Layer 2 of a small transformer language model trained on English Wikipedia (10 layers, counted from 0, width 128).
A neuron adds its activation times its output weights to the MLP's output. To switch it off is to set its activation to zero at one token and run the rest of the model.
A neuron's activation on a vector x is GELU(gate . x) times (in . x), where the dot is the dot product.

Input weights of the MLP neurons that the questions are about. A number n stands for (n - 500) times 0.00068.
n15 gate: 659,554,417,382,419,521,665,682,520,338,248,690,594,317,528,564,607,450,420,485,506,680,576,530,467,473,517,473,497,509,380,698,379,325,432,503,494,563,503,574,399,294,575,476,580,497,563,703,683,373,455,562,586,333,512,576,547,235,631,615,433,681,423,506,474,564,347,506,442,506,402,575,461,517,556,392,402,546,280,527,503,356,549,530,345,656,392,475,675,560,556,579,673,476,487,548,250,448,358,395,591,599,512,402,369,362,521,452,421,542,518,428,503,418,488,424,518,532,605,634,544,534,528,527,549,470,529,535
n21 gate: 484,366,608,651,411,497,552,459,682,518,453,677,370,522,388,497,512,368,386,454,240,510,613,619,548,374,491,360,456,605,513,587,503,393,500,487,527,448,553,425,490,493,424,435,313,564,637,459,428,349,417,481,500,551,646,461,494,402,434,387,549,609,461,326,461,448,529,448,590,601,637,399,352,549,752,507,476,424,523,563,516,433,640,283,344,484,697,568,593,429,736,741,537,445,664,361,417,494,536,506,442,500,523,437,402,432,450,462,503,465,429,718,513,455,452,574,455,490,574,407,490,506,425,426,402,313,26,507
n41 gate: 505,400,411,662,557,439,489,295,466,494,556,555,483,718,576,495,482,312,652,495,604,362,383,458,542,263,490,361,482,649,398,574,414,513,707,569,433,495,512,500,505,565,550,402,488,506,467,529,624,428,531,459,589,497,503,485,426,629,593,378,561,495,460,313,470,624,447,548,502,508,546,551,482,555,368,456,488,300,624,368,586,508,578,532,480,479,462,495,475,489,622,431,490,368,474,374,680,526,449,584,596,665,440,470,434,329,435,611,542,421,462,508,553,543,622,456,615,601,417,511,427,507,401,447,621,544,500,309
n49 gate: 621,523,470,485,473,474,521,466,419,445,347,741,478,494,551,603,486,568,503,742,527,303,368,575,267,543,479,497,360,444,421,459,534,447,472,547,448,652,621,462,397,571,664,255,524,433,546,495,315,511,454,375,325,500,587,359,455,278,543,542,366,520,525,491,709,355,535,634,445,466,509,408,463,373,466,457,479,542,642,616,615,478,630,620,511,506,390,603,525,535,642,544,562,610,455,540,263,395,562,564,529,569,515,624,582,466,446,552,565,595,379,544,541,424,628,448,353,577,540,449,476,336,368,544,425,601,596,477
n70 gate: 341,538,562,503,449,550,528,589,485,537,553,482,432,629,449,517,529,497,448,371,638,568,358,583,594,718,451,558,598,619,359,608,509,478,617,494,438,548,579,556,517,400,480,481,513,439,613,482,585,411,569,513,362,441,508,314,188,650,547,533,354,357,458,494,367,410,623,495,578,506,534,550,481,434,633,477,533,503,471,411,508,558,452,506,420,662,463,649,438,320,489,494,567,536,466,567,457,590,518,569,467,393,560,532,461,477,690,346,539,563,489,566,461,360,469,602,550,606,561,243,309,427,755,494,521,451,521,522
n101 gate: 356,446,401,491,639,473,414,536,672,638,506,603,426,584,342,332,523,416,567,383,547,488,582,425,288,452,517,649,438,494,497,646,516,506,361,397,540,537,526,543,613,487,539,469,599,643,437,453,497,657,755,359,611,564,553,525,582,512,259,467,538,620,537,531,594,601,518,364,536,421,650,543,539,406,405,586,408,611,600,347,494,586,641,381,596,446,562,552,600,575,323,473,620,545,370,497,438,473,729,413,734,650,556,443,480,513,536,656,525,536,491,555,665,573,679,364,576,446,300,562,547,409,363,684,497,467,591,486
n113 gate: 498,412,426,439,433,382,469,568,500,314,577,462,445,553,394,602,605,474,308,605,592,522,492,498,481,371,498,526,558,565,500,491,554,531,406,479,568,404,738,641,448,527,597,513,325,639,564,556,445,521,547,614,545,480,500,537,477,440,492,445,504,444,462,572,535,413,391,617,425,461,600,406,539,398,599,579,513,596,590,577,535,489,505,370,534,396,546,560,588,521,500,617,632,420,383,448,580,581,494,554,472,484,541,405,482,460,509,500,487,430,428,401,462,663,554,522,554,309,379,548,435,414,581,573,448,465,562,411
n15 in: 516,525,629,746,497,408,522,273,430,528,636,431,450,747,584,401,359,633,416,289,471,455,378,541,443,615,427,425,571,479,631,326,530,478,438,582,568,464,431,426,593,510,608,631,391,448,549,343,470,657,366,402,272,590,436,535,512,567,511,506,485,396,476,664,399,536,414,488,652,606,737,461,596,638,441,742,471,503,598,486,351,494,647,510,711,512,597,436,355,506,451,358,372,594,318,597,513,779,640,527,490,497,666,503,524,610,494,487,515,378,527,699,567,478,427,480,554,694,440,376,490,476,353,550,458,460,515,504
n21 in: 595,620,241,665,545,559,381,627,465,490,487,482,569,429,618,472,414,617,671,450,699,519,433,543,503,735,417,586,674,334,552,522,347,585,433,559,541,636,588,853,456,348,482,420,381,599,403,491,638,467,451,576,484,539,545,500,464,636,567,632,455,515,526,548,442,503,328,435,506,360,469,586,570,412,342,568,560,655,426,483,506,394,371,653,464,574,386,421,447,519,354,286,431,509,490,575,666,506,554,425,725,549,510,600,386,582,540,667,488,423,476,396,497,550,540,545,425,714,507,605,408,480,575,485,503,616,776,567
n41 in: 619,622,366,547,666,439,575,353,633,524,413,508,553,543,630,394,555,552,618,617,545,458,391,626,621,387,480,183,546,702,400,442,356,386,562,544,320,482,602,358,475,250,539,337,570,584,551,528,491,551,394,521,550,471,670,551,516,478,512,502,505,478,552,629,557,516,638,553,515,563,458,503,368,521,409,514,487,534,602,502,451,589,611,420,611,505,598,658,579,473,511,415,596,667,412,381,429,473,652,603,619,511,599,528,473,407,538,481,439,454,595,374,533,494,560,446,381,416,520,523,393,569,525,560,579,500,464,431
n49 in: 511,466,388,428,524,404,555,342,495,513,561,544,509,460,624,485,593,452,398,491,407,727,520,509,457,341,556,392,571,514,461,512,464,450,449,488,557,645,497,480,520,206,486,487,413,563,338,654,494,458,306,508,547,430,533,492,279,614,307,583,431,646,459,518,410,613,480,649,469,331,477,381,639,374,517,458,415,518,539,477,312,349,491,567,447,540,444,480,371,558,582,520,567,414,672,278,559,430,641,372,396,663,411,383,369,564,466,597,500,426,433,591,488,500,422,307,628,631,485,607,556,362,477,563,558,440,358,559
n70 in: 641,293,469,430,770,479,454,393,379,409,678,543,455,488,671,445,526,510,523,509,306,339,455,386,491,423,522,422,352,558,575,506,382,442,346,518,525,480,385,601,408,404,408,629,473,603,440,531,497,541,512,562,715,768,541,590,614,392,507,527,575,671,477,386,637,644,494,471,382,624,543,532,598,615,367,395,500,494,525,677,554,451,500,463,640,464,571,436,445,545,429,587,462,545,610,360,503,538,478,459,600,686,466,494,526,612,518,560,573,431,465,477,491,652,600,304,387,410,424,705,463,452,195,464,338,583,626,583
n101 in: 288,463,279,649,509,463,422,491,532,541,431,478,418,534,512,436,519,541,513,584,506,477,451,466,285,506,655,573,528,478,393,357,545,564,307,477,358,565,441,552,408,433,618,352,440,462,503,532,506,570,540,506,660,591,489,465,506,506,295,487,489,491,457,588,530,590,523,264,492,416,778,462,461,449,447,662,397,523,622,472,604,470,552,442,619,599,704,404,436,543,335,446,677,657,427,385,376,521,619,519,497,585,418,494,528,394,480,582,423,591,550,505,581,687,560,455,558,663,374,500,444,452,451,591,429,545,613,216
n113 in: 401,345,338,547,521,598,598,639,459,254,447,441,563,541,443,518,469,536,367,488,527,503,540,515,432,416,481,544,509,458,503,420,506,411,405,441,558,494,426,405,527,450,452,589,508,387,761,662,469,629,619,554,437,702,565,544,509,590,487,558,461,547,486,503,561,612,539,556,593,642,440,385,621,274,356,556,603,566,534,497,529,609,461,541,491,430,434,712,516,350,601,488,466,526,477,587,703,667,457,262,444,506,367,436,372,410,471,257,467,509,304,534,458,470,285,445,583,606,235,509,554,420,464,497,461,657,583,624

Output weights of the MLP neurons that the questions are about. A number n stands for (n - 500) times 0.00039.
n15: 541,608,568,391,420,617,527,735,472,256,457,513,578,454,520,465,518,687,366,307,550,564,693,522,573,540,497,525,417,637,582,507,349,342,571,533,548,440,714,313,474,368,768,398,446,510,421,737,783,297,400,501,614,449,578,801,521,418,444,431,555,626,351,600,286,541,442,511,600,476,754,594,533,758,462,604,587,186,488,705,502,350,542,329,549,384,609,558,734,528,551,539,680,537,344,736,121,464,438,516,498,208,686,419,481,495,408,700,570,390,577,543,433,544,606,550,651,680,649,720,635,594,687,409,568,540,583,513
n21: 493,408,453,614,384,681,429,402,802,430,623,582,364,478,546,366,606,470,592,202,547,482,474,714,621,389,437,311,562,543,553,609,493,354,491,385,490,544,526,607,512,494,384,421,100,917,558,585,526,301,440,443,438,562,822,483,493,400,525,200,545,520,468,569,506,468,290,486,725,679,626,670,573,646,708,554,615,344,495,402,517,553,602,467,450,215,784,549,920,567,473,588,515,399,734,586,298,444,476,462,697,540,396,531,571,573,285,576,454,294,447,617,655,673,628,817,491,812,733,429,548,773,403,438,298,518,74,674
n41: 316,474,512,442,620,619,333,611,401,551,571,605,370,393,510,668,520,577,412,327,430,399,635,452,245,692,365,746,471,300,652,437,449,524,550,417,625,567,453,806,484,609,592,524,361,459,388,560,352,515,649,565,532,469,407,626,498,500,533,503,502,740,442,382,613,343,459,440,388,346,540,329,512,235,637,414,377,754,409,636,423,393,495,476,393,531,556,384,450,575,492,656,302,368,621,689,553,557,485,294,412,416,524,319,533,645,500,611,400,607,364,503,491,447,521,588,311,227,237,469,429,560,617,689,407,638,740,584
n49: 769,556,468,503,343,353,525,515,756,482,213,792,483,472,481,419,561,669,669,515,612,328,462,373,342,547,425,484,302,586,529,400,550,426,387,684,593,549,610,400,632,575,504,238,432,629,454,554,356,674,425,524,355,614,378,481,509,225,775,639,451,742,625,518,712,402,476,506,449,325,406,463,460,328,544,538,524,412,651,721,551,524,745,525,486,434,29,486,552,389,491,520,507,574,536,558,593,406,603,632,657,391,356,622,540,544,348,677,495,437,348,423,505,317,460,440,423,574,705,795,555,456,297,458,328,726,590,538
n70: 496,328,558,389,398,618,429,421,319,510,577,612,433,481,651,676,280,430,436,462,523,316,557,528,520,431,422,415,417,482,664,330,384,470,513,618,525,405,637,397,454,249,345,411,465,477,370,555,511,278,435,397,519,410,416,589,529,291,210,440,622,495,568,570,472,491,339,438,543,561,566,630,494,588,606,532,314,659,466,450,362,451,542,347,512,535,381,590,656,578,283,450,522,216,770,429,288,357,529,449,711,581,316,529,544,428,261,700,550,418,483,481,206,483,731,611,376,518,376,513,382,445,421,385,525,303,578,506
n101: 726,636,546,552,245,489,536,565,428,331,416,369,652,810,477,843,667,327,288,780,438,476,466,560,719,571,516,386,334,372,594,629,546,549,615,350,652,492,429,561,229,473,617,657,530,491,723,522,382,457,386,558,276,299,473,498,466,582,454,462,450,602,651,281,397,445,560,604,432,724,200,486,159,419,165,161,667,410,327,532,624,471,471,618,373,461,723,588,484,271,720,498,509,616,795,412,591,336,431,363,456,319,624,461,675,750,572,389,490,496,514,351,252,317,579,692,547,461,615,297,399,630,397,258,371,641,362,639
n113: 569,784,662,507,656,398,278,339,595,662,533,638,471,514,520,557,480,380,770,378,399,580,436,590,636,677,461,384,508,638,581,743,442,622,596,567,393,427,529,534,448,562,499,390,661,502,124,299,571,349,431,445,597,499,465,537,571,449,608,312,579,710,475,453,360,421,523,322,413,459,439,597,372,739,565,541,565,654,468,373,578,343,453,497,641,693,618,204,405,528,408,544,596,443,511,257,248,510,462,633,519,547,759,791,606,552,586,714,618,520,673,576,507,528,532,542,490,369,823,484,597,563,516,507,375,480,323,415

Each question names a token from some text and the token that comes next. It shows the vector x that enters the MLP there. A number n stands for (n - 500) times 0.0083.

Then comes g, the gradient of the next token's log-probability with respect to the MLP's output, scaled to length 1. A neuron's effect is roughly proportional to its activation times (output weights . g). A number n stands for (n - 500) times 0.00086.

" Only", then " SR"
x: 323,342,702,445,488,490,612,357,645,492,427,268,504,573,496,407,406,570,315,608,501,373,371,424,346,542,628,348,525,523,492,666,626,539,599,295,637,516,612,402,398,413,303,732,550,624,618,516,675,520,459,341,651,552,596,693,640,613,761,370,407,350,495,313,542,485,600,464,464,370,496,557,380,265,403,428,467,497,572,593,538,564,663,397,690,609,488,296,534,408,656,357,651,360,366,563,651,508,398,453,551,525,589,383,591,357,322,413,591,481,435,608,580,367,561,467,559,178,699,730,511,457,470,565,426,634,399,491
g: 555,432,417,624,461,522,506,474,671,271,466,550,476,548,617,456,540,632,482,588,419,406,568,554,699,520,286,484,642,447,487,584,374,334,626,737,464,629,491,490,520,594,140,534,643,469,341,481,427,378,596,378,516,439,579,378,339,477,581,565,427,487,536,524,573,342,516,357,600,360,230,503,325,378,527,451,591,382,509,517,545,433,265,572,539,504,425,584,454,325,337,458,512,402,569,634,563,513,494,586,471,616,323,366,535,465,681,609,450,468,468,481,418,464,535,525,438,514,527,504,701,393,444,406,515,525,443,574
Which neuron, switched off, lowers the next token's probability most? n49

" |", then " Diego"
x: 505,450,562,318,303,370,686,484,499,319,483,431,532,500,606,243,552,547,226,636,536,456,437,345,401,378,594,685,409,448,331,478,476,452,598,507,411,514,400,492,495,596,211,398,636,746,528,623,552,605,602,395,549,605,385,527,527,458,662,435,444,347,555,432,517,611,472,447,536,397,220,538,437,403,363,472,394,464,574,490,563,458,504,215,627,534,572,584,465,481,460,289,550,305,667,528,661,537,437,486,575,551,421,561,669,273,475,407,556,480,489,471,787,554,452,606,205,299,300,527,552,476,480,388,497,540,519,236
g: 582,270,384,465,510,550,425,402,671,530,324,573,317,461,625,602,470,448,416,507,314,432,496,455,577,554,434,514,440,554,661,418,490,412,568,711,480,399,477,415,634,483,323,642,516,312,505,402,448,523,603,374,513,411,645,578,497,542,397,549,571,597,690,465,616,464,668,419,457,405,400,599,266,606,590,350,364,464,409,389,461,582,666,462,583,500,499,463,540,524,592,635,618,469,636,409,524,499,379,553,516,554,265,467,480,430,688,744,577,477,451,497,515,627,348,470,359,428,602,423,312,332,412,444,396,540,591,598
Which neuron, switched off, lowers the next token's probability most? n113

"ump", then "ing"
x: 434,474,363,582,413,336,521,303,544,463,502,422,550,464,416,578,485,673,250,373,567,230,356,544,425,393,628,601,348,425,446,398,677,589,466,369,645,492,626,683,241,615,560,486,530,630,702,551,442,519,606,459,469,463,628,549,576,316,650,505,546,383,267,449,464,553,451,482,479,342,446,610,480,149,328,631,440,515,470,495,603,485,654,223,571,469,368,629,297,498,441,473,588,542,130,529,556,359,306,482,604,659,552,503,545,732,387,532,543,623,397,564,548,387,487,236,614,317,499,475,453,660,586,475,491,413,403,238
g: 443,502,463,536,589,669,618,457,603,371,599,538,115,548,660,728,593,604,421,509,734,417,516,459,479,567,654,504,465,450,400,496,491,483,618,513,400,473,434,533,524,511,461,500,479,452,457,382,613,508,444,501,625,332,681,417,601,491,452,508,578,606,391,504,383,546,419,380,501,468,690,577,388,490,439,614,484,513,505,396,389,523,449,457,612,314,447,565,311,545,565,526,750,345,364,455,544,403,557,487,559,565,615,573,463,604,451,250,430,347,402,497,451,678,287,423,418,448,459,342,593,259,511,557,610,485,480,522
Which neuron, switched off, lowers the next token's probability most? n49

" |", then " Canada"
x: 530,467,539,308,287,386,700,490,492,312,493,423,532,514,596,226,569,544,225,644,533,471,468,344,418,389,622,670,413,444,321,503,472,457,606,518,402,511,405,498,518,594,226,424,649,762,545,616,551,603,606,388,558,615,392,528,535,476,665,448,458,319,544,430,511,616,472,440,533,398,226,523,442,423,360,458,399,457,564,495,567,459,522,228,629,544,568,572,461,496,463,296,543,323,679,483,680,531,440,494,553,548,441,597,686,258,467,392,565,490,469,473,769,549,457,596,208,306,322,556,552,467,453,386,499,572,510,260
g: 501,415,516,672,506,641,425,514,594,691,464,428,513,409,893,553,455,587,377,598,591,543,390,425,503,500,467,203,663,585,415,537,475,335,448,502,570,403,487,478,366,633,612,509,517,546,500,653,591,421,379,566,351,527,675,417,489,484,550,444,510,489,278,699,570,531,591,565,542,696,495,593,567,276,613,447,430,608,360,747,359,579,588,547,627,500,527,426,615,579,591,513,506,623,454,507,730,566,670,491,503,615,504,428,456,634,556,437,600,519,592,464,685,533,523,445,498,493,468,517,532,555,422,529,534,354,479,567
Which neuron, switched off, lowers the next token's probability most? n21

"et", then " me"
x: 350,278,624,501,469,482,560,356,554,277,577,371,512,551,426,404,542,647,399,515,538,438,444,588,346,397,778,550,471,649,470,466,581,447,475,383,507,485,539,553,224,452,477,648,356,580,561,555,531,453,726,374,389,494,384,438,534,390,542,377,570,579,290,540,379,512,583,416,387,284,492,677,329,138,407,345,479,504,365,369,477,494,762,273,657,329,554,398,483,661,418,498,587,434,165,550,702,493,345,275,586,644,376,494,709,465,488,383,525,534,544,574,560,525,555,329,514,249,692,515,422,576,523,551,471,431,474,358
g: 491,636,518,450,351,712,587,308,589,641,405,530,483,566,270,636,362,550,591,677,494,517,580,584,552,496,494,514,431,279,482,525,501,413,493,489,405,576,720,434,614,394,295,495,474,496,531,417,500,722,319,416,583,475,604,547,652,592,482,511,382,380,516,494,560,542,529,403,489,402,519,604,408,629,467,587,547,567,360,383,457,391,517,432,440,645,614,485,420,402,687,445,700,404,344,430,641,459,514,367,604,313,487,463,582,451,602,398,496,561,477,540,526,446,697,492,596,561,549,670,650,234,600,430,419,464,389,628
Which neuron, switched off, lowers the next token's probability most? n101

"re", then " L"
x: 565,425,616,521,352,503,601,397,493,537,648,478,531,574,411,446,536,500,249,719,463,283,300,454,381,452,600,541,483,581,299,331,484,525,564,485,292,472,652,490,185,520,610,387,468,604,580,441,506,466,755,383,392,674,409,349,471,540,437,239,417,542,465,542,379,575,585,649,381,368,601,477,274,467,392,507,440,457,307,545,544,525,783,225,593,442,594,379,460,691,624,374,646,564,325,674,529,501,462,369,641,730,417,356,500,607,516,521,518,434,370,377,527,420,450,508,583,175,444,469,556,471,527,425,489,428,404,261
g: 421,559,583,670,402,540,544,427,433,406,371,493,527,566,602,598,623,496,425,461,374,355,494,562,491,519,605,614,485,635,415,485,443,546,461,614,397,524,183,265,603,443,263,476,639,409,419,512,408,456,507,621,520,507,415,415,443,284,598,562,514,683,625,538,603,458,497,620,504,424,449,594,497,351,227,312,364,671,417,483,360,476,577,304,507,672,442,485,611,609,557,436,490,315,473,446,489,572,612,618,425,418,390,643,558,340,515,367,440,483,388,484,652,525,490,458,360,477,394,386,642,375,517,420,471,357,522,533
Which neuron, switched off, lowers the next token's probability most? n21

" Junior", then " (U"
x: 505,508,608,458,442,445,756,349,596,506,358,451,526,374,494,487,677,538,625,619,413,279,469,564,508,517,646,650,524,349,530,536,666,507,719,503,337,417,679,492,335,548,540,501,543,673,563,445,530,537,449,612,456,501,519,445,478,438,464,424,367,375,492,439,604,537,591,406,650,440,357,564,356,247,406,475,458,568,430,565,581,499,836,254,612,536,604,425,557,363,425,464,560,365,369,518,686,509,510,388,523,546,571,437,631,453,504,317,376,700,458,548,652,529,293,671,693,120,362,634,321,500,436,568,483,514,451,242
g: 487,203,436,407,481,552,429,490,673,451,412,545,532,616,568,526,565,594,394,499,468,542,490,432,463,435,693,460,542,502,339,542,465,560,400,494,329,520,556,437,605,412,603,549,587,548,303,520,439,465,521,383,636,486,660,296,546,379,744,524,443,632,690,495,490,552,435,539,533,617,674,609,690,456,349,574,258,382,686,501,469,489,729,692,531,402,618,544,406,519,538,451,531,498,478,512,351,454,490,648,652,416,610,726,499,629,567,470,538,348,359,749,535,479,608,578,543,525,534,534,500,480,460,402,605,482,634,540
Which neuron, switched off, raises the next token's probability most? n21

" as", then " Main"
x: 561,397,451,429,439,363,459,559,568,436,242,306,360,515,588,484,546,585,552,613,539,615,468,385,548,442,613,540,327,369,471,397,471,611,614,657,635,570,563,513,284,408,138,437,568,423,663,532,368,492,560,442,436,413,241,546,582,426,818,567,362,435,366,479,646,475,736,541,601,320,422,586,331,144,434,297,563,679,572,516,572,422,527,327,527,315,337,469,481,615,420,359,555,479,340,444,582,501,404,524,488,556,416,328,650,438,466,411,459,374,511,501,640,358,485,445,522,193,672,642,609,359,541,320,527,446,488,353
g: 581,636,556,455,400,501,471,430,490,574,419,607,398,510,571,303,641,611,369,358,533,534,521,484,424,481,507,459,576,449,348,585,630,554,526,600,522,773,517,502,698,368,448,443,593,584,131,662,345,678,478,624,335,603,552,454,509,509,527,607,452,396,341,532,385,511,337,509,515,541,204,664,516,400,539,402,447,667,402,539,404,539,592,656,514,638,601,558,613,582,661,563,386,525,528,495,381,453,406,488,510,612,585,488,478,610,455,698,360,454,413,499,486,648,454,424,442,438,506,432,478,642,585,458,533,320,453,531
Which neuron, switched off, lowers the next token's probability most? n15

"and", then " they"
x: 411,414,518,400,436,508,513,475,639,493,744,469,580,698,454,471,512,644,317,651,619,333,397,593,260,476,780,556,394,488,423,677,564,722,512,436,451,559,502,556,130,564,394,595,289,625,772,568,669,430,749,433,388,426,473,462,425,433,516,432,438,378,502,488,598,488,638,561,527,322,507,745,268,214,425,418,532,636,465,624,466,636,738,238,574,320,486,502,470,648,412,373,549,465,379,522,647,493,414,363,556,527,503,473,573,588,451,485,512,578,674,474,657,474,668,595,585,374,553,505,473,592,509,519,542,495,465,222
g: 369,450,458,545,547,611,346,387,428,601,439,437,645,570,439,508,494,523,506,403,504,537,437,399,503,565,311,657,464,790,465,397,446,665,617,410,650,691,511,580,515,473,537,523,397,440,745,537,542,405,603,607,595,493,432,556,446,436,441,518,559,557,376,589,475,516,552,396,324,653,645,584,468,523,516,477,404,519,633,590,527,402,290,333,585,421,496,518,566,362,567,376,570,528,385,565,505,406,586,562,540,372,500,296,485,388,428,218,714,608,266,526,591,457,507,451,467,671,376,471,729,554,457,565,409,405,513,657
Which neuron, switched off, raises the next token's probability most? n101

" of", then " p"
x: 493,506,380,579,521,388,508,468,519,470,272,428,413,501,589,439,516,429,338,654,594,475,587,371,473,482,705,362,510,407,432,517,404,404,486,406,517,630,655,576,186,468,340,629,568,533,615,474,511,616,498,468,499,435,357,388,462,514,643,312,446,286,309,284,477,585,590,561,591,374,385,542,461,310,301,196,442,672,491,440,466,446,359,428,510,462,324,534,381,439,523,263,526,545,319,495,605,599,465,553,541,597,434,512,770,764,355,521,536,487,443,649,901,454,402,344,356,302,539,470,433,333,664,630,464,646,423,364
g: 562,780,546,427,490,404,605,433,442,468,464,493,595,400,376,435,433,671,727,466,576,580,490,524,436,551,426,453,597,614,593,275,470,454,499,474,220,500,479,392,283,614,638,396,531,564,534,462,537,410,532,656,454,591,354,417,403,516,610,540,449,507,568,573,503,577,483,493,526,485,639,483,534,432,686,412,349,447,472,524,426,588,352,425,358,527,463,543,541,782,380,700,467,550,387,589,475,533,364,460,599,515,844,671,605,497,486,482,465,539,550,591,687,443,709,537,629,561,559,503,491,519,554,459,375,369,631,560
Which two neurons, each switched off alone, lower its probability most, in order? n49, n113

" the", then " south"
x: 665,521,451,493,345,320,618,565,505,284,326,372,498,338,444,376,571,518,470,709,454,292,730,435,551,455,602,434,455,471,327,548,675,627,595,424,483,573,667,384,347,398,173,487,608,504,480,580,540,656,627,393,528,430,369,480,407,584,852,354,488,572,544,340,515,452,497,412,448,341,413,764,469,365,364,447,711,511,553,382,513,525,760,322,461,464,361,418,470,459,408,353,488,406,523,552,714,548,439,576,469,570,500,569,692,592,300,397,607,490,546,531,542,404,458,458,635,232,587,504,546,474,419,456,449,587,432,528
g: 528,353,507,614,592,327,316,430,387,443,446,616,428,551,547,455,423,379,292,464,444,562,551,476,502,440,567,412,608,514,541,536,234,730,500,188,467,672,614,471,524,466,378,433,452,492,508,586,434,356,467,369,511,559,521,702,475,438,585,360,436,555,409,404,434,557,490,595,499,729,331,595,553,523,473,464,508,432,527,489,560,662,332,439,423,509,496,611,629,666,461,478,353,629,405,556,291,496,524,445,475,525,344,325,433,641,494,654,454,271,476,632,590,530,614,513,505,360,463,489,523,501,551,549,600,290,547,659
Which neuron, switched off, lowers the next token's probability most? n21

" Land", then " Management"
x: 429,258,601,453,517,474,636,453,592,692,675,502,412,642,435,430,472,471,332,749,466,387,527,585,462,410,733,403,559,455,445,557,420,431,458,605,437,534,615,530,477,651,677,412,548,693,635,526,618,602,467,538,495,375,619,505,577,420,665,254,554,500,317,326,618,590,595,637,484,343,595,687,399,204,512,478,480,597,403,582,487,547,656,249,576,431,483,407,474,493,640,398,511,385,128,525,709,566,536,684,557,573,436,500,387,581,505,295,531,482,555,557,537,404,514,548,718,242,471,452,324,440,730,646,574,658,528,251
g: 483,439,508,357,492,537,465,432,593,434,348,471,580,504,515,409,372,459,239,432,624,536,564,513,404,457,514,478,425,459,673,459,543,663,298,277,518,510,432,519,572,359,493,498,386,529,578,543,353,492,336,586,302,458,523,454,417,491,547,363,404,519,393,515,373,465,672,513,452,535,511,426,756,588,327,356,314,481,472,495,470,528,429,603,463,302,700,519,575,620,511,420,457,506,545,615,511,425,408,463,620,646,825,293,550,508,511,807,458,452,371,603,601,687,474,487,374,443,480,471,386,531,415,485,479,513,570,417
Which neuron, switched off, lowers the next token's probability most? n41

" of", then " the"
x: 537,434,461,540,537,307,545,433,539,482,259,423,371,583,594,494,440,433,292,666,685,514,501,331,406,449,673,402,481,439,392,590,480,334,524,375,484,663,670,472,212,477,401,637,530,474,605,494,481,586,483,477,599,455,467,390,458,454,744,318,443,274,395,339,504,528,587,628,608,434,406,542,418,310,282,301,407,620,545,443,492,436,393,339,466,492,302,552,448,386,536,290,639,503,342,571,603,627,525,526,529,575,388,458,771,664,397,407,593,432,505,665,831,419,402,423,452,253,621,450,537,331,626,619,388,643,340,403
g: 361,272,552,634,567,483,462,459,503,604,692,620,545,539,636,681,548,294,232,594,540,486,435,455,603,625,445,584,447,452,306,530,398,358,581,635,683,470,439,670,548,535,484,588,530,443,656,499,277,690,439,493,430,435,445,398,598,469,387,524,541,390,294,330,597,601,522,482,443,484,315,569,410,375,367,494,545,505,566,608,553,391,493,523,624,352,464,421,426,312,600,452,457,510,591,443,394,471,582,422,507,610,231,514,433,553,355,391,464,463,532,353,529,448,388,418,543,466,433,605,390,389,392,482,607,585,376,461
Which neuron, switched off, raises the next token's probability most? n113

" Force", then " Base"
x: 494,400,600,439,621,442,539,432,690,446,461,487,323,450,406,390,674,357,221,614,482,446,433,514,531,305,824,290,442,534,374,426,479,609,436,579,409,474,618,542,333,503,633,666,486,594,457,542,484,604,540,449,578,530,636,522,637,356,577,362,458,472,523,486,476,445,667,496,526,342,293,477,467,290,377,616,482,623,541,516,647,520,782,315,483,665,473,536,405,435,555,615,600,492,396,604,607,495,318,548,514,626,765,406,641,506,598,456,654,708,274,485,632,447,200,509,566,260,405,434,339,473,772,460,481,367,530,396
g: 475,746,706,495,319,315,414,300,463,399,470,489,294,568,569,559,558,490,581,507,483,646,528,519,591,327,550,365,466,545,594,692,591,428,439,326,428,535,357,540,413,696,268,479,447,488,455,363,460,500,481,690,289,412,596,588,489,625,349,564,555,613,541,497,506,423,469,506,577,548,638,403,680,541,528,422,475,435,429,404,557,503,464,550,579,394,458,628,483,481,497,520,623,565,564,490,578,505,471,371,507,590,348,457,418,522,439,475,668,544,306,635,604,570,256,384,546,299,602,255,549,493,471,504,418,594,553,601
Which neuron, switched off, raises the next token's probability most? n21

"-S", then "imon"
x: 513,668,504,518,394,597,594,373,508,410,401,441,442,497,422,472,601,670,308,648,673,574,358,480,357,424,682,514,666,477,593,576,397,606,508,512,281,593,610,522,160,639,331,737,515,544,507,543,485,639,738,440,584,460,564,707,441,451,592,393,564,595,404,527,485,582,655,630,564,500,318,494,519,403,459,714,543,567,698,513,714,619,544,379,563,534,503,466,649,586,552,396,635,561,485,487,655,487,490,525,611,496,339,450,328,620,458,365,607,644,351,464,586,513,530,564,787,124,442,449,673,474,468,405,513,282,353,264
g: 551,512,374,584,393,745,356,647,427,563,500,599,520,485,777,408,350,541,532,346,565,518,535,538,392,431,256,489,371,439,609,562,388,456,499,642,334,499,369,429,445,569,441,545,349,482,427,614,430,529,495,611,424,544,438,596,617,375,485,502,471,467,588,358,351,459,463,474,763,444,593,550,781,634,429,554,659,473,430,530,633,465,550,622,397,490,388,672,405,458,668,538,523,488,652,438,578,425,509,464,507,525,518,569,606,394,570,657,549,555,636,550,455,303,531,540,495,593,546,612,546,284,558,563,494,300,390,340
Which neuron, switched off, lowers the next token's probability most? n113

" |", then " United"
x: 467,448,575,303,285,360,675,428,482,392,504,438,527,489,608,219,572,535,172,648,533,496,465,355,407,422,586,647,401,487,409,508,452,465,682,516,376,531,394,481,571,567,215,487,657,688,577,614,580,581,632,429,543,586,391,521,521,508,633,470,457,348,648,459,485,621,474,455,531,359,225,529,405,446,411,421,395,480,628,474,561,436,543,203,581,529,463,630,439,472,466,323,563,325,698,507,675,498,464,465,545,476,439,578,652,254,483,341,547,463,503,488,755,558,462,574,197,298,270,511,559,432,372,404,544,601,533,240
g: 569,227,452,542,523,524,529,493,493,497,460,490,337,371,547,340,515,593,356,666,441,509,470,206,599,482,475,342,661,617,469,444,611,335,554,308,597,468,631,563,342,650,366,530,526,520,514,509,508,469,397,505,247,627,541,385,440,467,549,450,542,612,304,601,692,443,528,399,355,519,268,699,420,469,653,504,468,554,348,548,490,555,524,604,510,506,530,444,519,646,522,575,498,600,504,534,646,529,580,611,652,546,673,504,524,471,587,569,426,503,578,486,628,571,645,401,577,597,471,635,573,824,426,513,491,485,503,516
Which neuron, switched off, lowers the next token's probability most? n21